Layer 3 of a small transformer language model trained on English Wikipedia (11 layers, counted from 0, width 96).
A neuron adds its activation times its output weights to the MLP's output. To switch it off is to set its activation to zero at one token and run the rest of the model.

Output weights of the MLP neurons that the questions are about. A number n stands for n times 0.0021.
n5: -4 17 12 0 8 47 6 -73 -17 -43 -7 -30 -3 16 13 42 21 1 28 18 -36 32 -61 -7 -22 36 21 20 48 -33 1 -18 -10 14 -72 -10 -29 34 19 -27 -25 12 7 6 51 -43 -24 -27 -51 -1 -28 -23 31 -44 22 -39 28 -3 -35 -7 -1 17 -15 48 32 4 6 -12 -26 -9 -7 37 15 2 25 -7 7 23 2 -10 20 20 9 2 16 -24 -23 8 38 -4 46 -12 -53 49 -37 -4
n6: -3 44 -20 21 6 -23 -35 -20 32 -44 -35 -2 46 24 24 31 50 20 -29 -51 26 26 62 18 -16 58 -9 -7 7 -1 60 -5 -32 -26 1 52 17 -51 22 -36 16 5 -19 -14 -3 -41 -39 -24 -86 -15 1 37 90 -21 85 -20 -45 -13 15 -10 -41 -52 -29 -17 -11 -19 25 -25 -6 -10 6 23 -10 29 -11 -32 10 -24 62 -43 17 18 4 -28 -43 4 60 -5 21 9 7 18 -10 -1 -7 18
n64: 30 4 0 -31 -36 16 -1 30 11 39 -7 -13 10 63 -44 -1 -6 23 -16 -31 9 -7 -22 18 -22 15 38 35 14 -11 -6 45 -24 51 -3 10 -25 -18 -46 -13 61 18 -21 7 -32 35 -21 -12 31 -90 26 27 -7 -8 -32 15 -41 6 26 -23 -13 -34 -28 -39 9 -19 39 -15 34 -36 -45 -15 -46 42 32 29 -6 -62 31 19 -23 2 31 -14 -15 7 21 11 -6 5 -5 -41 27 -19 36 -4
n107: -24 -2 8 -17 -26 47 -29 -36 6 4 -62 12 10 54 43 64 27 37 13 8 7 50 -7 -22 -26 -31 -10 -53 52 -45 -15 -29 -7 10 16 -57 -26 -12 -18 -13 17 37 3 -7 -14 19 -10 5 22 26 17 -23 -9 16 33 -22 6 -13 10 -34 32 -13 4 2 30 -22 4 -31 31 10 -28 5 85 68 16 -37 -22 -27 34 -10 -26 13 -2 21 12 10 -35 -18 10 -19 -10 0 -65 -23 11 -13
n119: 1 -58 19 17 28 18 -6 -30 -25 8 38 16 -6 8 -4 3 19 -3 22 -37 3 -23 32 36 -7 -4 18 -21 -16 40 3 9 -37 -11 14 14 -32 -6 42 30 38 10 -44 -5 -21 -19 -36 -16 -40 -38 -5 20 -29 11 -18 9 22 4 -32 47 1 8 7 29 55 17 -4 4 -10 -40 1 -26 29 25 -16 -73 37 -21 21 48 -29 28 18 -14 -15 33 -13 -44 10 -14 40 19 -60 16 19 -30
n155: 20 -28 12 -12 -58 11 -61 3 -4 -6 -68 27 5 52 7 -31 49 37 28 -39 6 47 -10 10 17 31 6 20 -17 10 -52 -19 31 -16 8 2 39 -9 33 -5 -31 -74 7 25 -36 -20 20 6 7 -25 -58 20 20 13 54 -20 -32 -12 44 13 -29 38 -7 -28 -4 -8 1 -61 19 43 -28 -10 3 -22 27 3 -8 -10 -11 -18 56 -6 18 -10 -31 23 -4 -40 -48 25 -3 90 26 59 -5 -1
n265: 56 25 22 16 11 18 32 -11 27 -9 64 -5 -25 27 -22 18 2 -13 35 -96 -57 21 -11 29 -6 18 14 -52 -7 10 -7 37 -25 2 -2 2 2 40 3 16 12 -45 -41 23 -7 -5 -3 74 -43 21 -6 -20 9 22 29 -14 -31 -33 -28 7 -31 25 1 -4 10 -24 -26 -9 -41 -21 18 -23 11 -57 5 16 -8 61 1 27 -12 11 -27 -21 43 31 -37 -14 6 40 49 -15 -6 -14 -17 -43
n311: -27 -31 -29 13 -11 -46 -17 -22 24 -27 41 -13 37 -9 32 -91 40 -31 28 25 -43 5 -8 10 -14 21 -38 24 -10 7 45 -13 -33 21 -32 1 -27 38 -22 38 9 41 37 5 -23 -18 20 19 -5 21 31 -9 -13 14 -5 39 -7 -26 53 46 5 10 37 7 9 12 4 -6 30 -2 -51 -29 29 41 -26 -37 -8 -11 -9 -23 -10 -32 -40 -40 8 10 -14 28 9 29 29 -24 -50 47 9 4

Each question names a token from some text and the token that comes next. It shows the activations a of the neurons there, in the order above. A number n stands for n times 0.053.

Then comes g, the gradient of the next token's log-probability with respect to the MLP's output, scaled to length 1. A neuron's effect is roughly proportional to its activation times (output weights . g). A number n stands for n times 0.0038.

"re", then "et"
a: 21 26 10 11 0 -2 -1 -1
g: 11 4 43 -8 -8 -3 32 -13 -11 -19 -35 -12 21 6 9 57 53 1 0 -17 7 10 19 29 -23 51 -40 -1 -28 -2 -9 0 -61 -11 -6 -59 -28 7 53 34 -49 -35 28 -26 23 -34 -12 19 -3 -8 16 -5 67 -6 -12 -9 13 1 -10 -6 -9 -58 -11 26 42 -41 1 -27 -25 11 42 48 -22 7 25 2 14 -4 13 -50 -3 -25 -1 13 2 9 -22 19 17 -25 44 46 -11 -9 -25 -24
Switching off which neuron hurts the next token most? n6

" Con", then "t"
a: -1 0 -1 9 -3 -1 -1 -1
g: -8 -28 25 0 17 -40 53 -26 -40 -1 9 28 -8 5 24 -6 9 22 42 2 -17 -53 24 -42 16 -40 -19 -40 19 -63 29 16 -7 -4 -46 -59 -30 -2 1 -6 -44 -3 -8 55 -9 4 -34 14 4 4 -12 -20 44 -2 28 -16 23 -8 14 -58 -28 -1 -10 10 12 1 34 -9 58 11 71 -33 -2 5 58 -21 4 22 22 -23 15 28 8 -14 -7 -10 0 19 0 -6 13 33 23 7 -20 -3
Switching off which neuron hurts the next token most? n107

" three", then " "
a: -2 0 -3 -2 -1 -3 26 -2
g: -4 29 24 -7 11 -32 20 -17 4 9 7 -18 0 53 -11 -34 45 26 55 4 -31 25 65 -5 12 -33 -39 -20 -32 -39 18 -40 -3 19 -47 -14 -47 16 -44 -3 11 7 0 22 -44 31 -38 22 -32 7 -17 -27 -20 3 -13 -10 -33 -8 -36 17 -9 -18 -3 -24 -27 17 61 13 12 20 14 16 30 36 -24 -17 0 0 -6 32 -7 13 17 -29 2 51 0 76 30 -14 17 -2 -36 -8 17 -16
Switching off which neuron hurts the next token most? n265

",", then "77"
a: -3 -1 1 -1 -1 -3 8 -1
g: -29 -10 -58 -28 -9 32 -12 59 30 -16 41 -7 -33 20 35 44 -12 13 -20 41 0 -6 -25 23 -22 28 -10 -26 25 -63 -46 45 8 23 50 19 1 -8 -2 11 30 42 37 -23 19 -21 36 1 46 -4 -1 -40 -17 0 -44 -12 15 -2 -36 -37 12 11 -20 21 -26 3 -53 -25 -4 -17 -2 32 -38 -30 -11 -5 -4 -22 15 5 21 25 1 15 50 -8 -25 -18 9 4 -25 2 -3 42 -31 8
Switching off which neuron hurts the next token most? n155

" S", then "lo"
a: -2 0 10 -2 -3 0 0 -3
g: 23 -34 70 5 -53 10 -72 15 -26 4 21 17 -28 16 -4 -48 10 50 16 -12 -5 26 -3 3 -36 -30 -15 48 24 24 -23 11 -22 -11 -9 -61 2 29 5 -10 14 20 -14 -10 -6 -15 38 -9 17 -15 0 21 -26 29 24 -15 -16 -37 -36 6 6 24 16 53 -3 54 8 20 23 -43 15 19 -22 14 26 -7 -29 -49 -6 -29 32 -13 -1 3 -20 -15 -3 -25 6 47 -55 31 0 -14 10 26
Switching off which neuron hurts the next token most? n64

"B", then "U"
a: 0 0 -2 0 13 -3 -1 7
g: 24 37 -1 36 25 -7 -34 17 62 17 3 75 -33 -18 -5 8 -46 -21 24 45 1 3 -39 0 8 -25 36 -56 24 6 38 -9 5 27 28 -9 -27 -26 15 -23 39 -41 -10 -19 -4 -48 12 10 0 -17 15 -34 -26 -11 30 7 -19 -7 -41 10 -25 13 23 15 4 20 -39 -28 -2 -23 1 26 -32 5 -7 12 29 23 0 30 18 -29 24 -16 22 26 -28 -22 -42 -68 -27 -21 21 10 26 29
Which neuron, switched off, raises the next token's probability most? n311

"/", then "70"
a: -2 -2 -2 -2 -2 -3 -3 -3
g: -7 9 -44 -19 -12 59 -28 -1 2 -13 -23 36 -2 -61 -3 -31 -24 17 3 -3 -36 -39 24 7 29 -38 11 3 -20 -15 -30 -10 23 -14 6 -24 -28 7 -12 8 32 31 40 -16 26 3 -57 16 21 -13 36 32 28 -23 -35 26 53 -19 -15 -36 -12 -19 -4 23 40 -31 -16 18 33 -40 -31 31 -14 -7 41 -24 -14 29 28 7 27 39 -5 5 72 -7 -41 -36 -1 30 8 -4 8 -1 -8 39
Switching off which neuron hurts the next token most? n155

"an", then " Cup"
a: 0 0 0 0 33 -1 -1 -1
g: 52 1 15 13 -15 24 -11 9 25 37 36 -1 15 19 -29 52 -6 7 28 10 -33 -20 8 -34 -59 -5 -36 61 17 17 -30 -5 3 -8 -31 -29 33 -45 -14 23 -4 -7 -9 1 34 -68 12 3 2 10 -6 55 -25 23 37 -9 -22 2 16 24 18 -5 -10 -32 21 47 -6 -27 -13 6 -14 -29 -17 14 -6 13 -6 8 -43 23 37 -22 28 12 26 6 -31 -68 -21 -49 33 12 -35 -36 10 -6
Switching off which neuron hurts the next token most? n119

" before", then " enter"
a: -3 -3 -3 -1 -3 4 -3 25
g: 1 1 -44 3 -53 8 -18 -50 6 -14 -15 18 9 10 23 6 -40 -20 41 7 28 6 -29 -46 -29 -31 -16 -20 3 9 -14 -83 49 -27 -23 -17 -38 24 -5 -14 5 59 55 -43 20 -7 3 38 -3 17 3 -21 9 51 33 24 -18 2 15 6 -13 8 -39 7 17 -32 -6 52 29 28 -3 -49 13 40 -17 21 17 6 -20 14 20 7 30 -8 49 12 -45 10 0 0 10 -20 -6 -2 28 -11
Switching off which neuron hurts the next token most? n311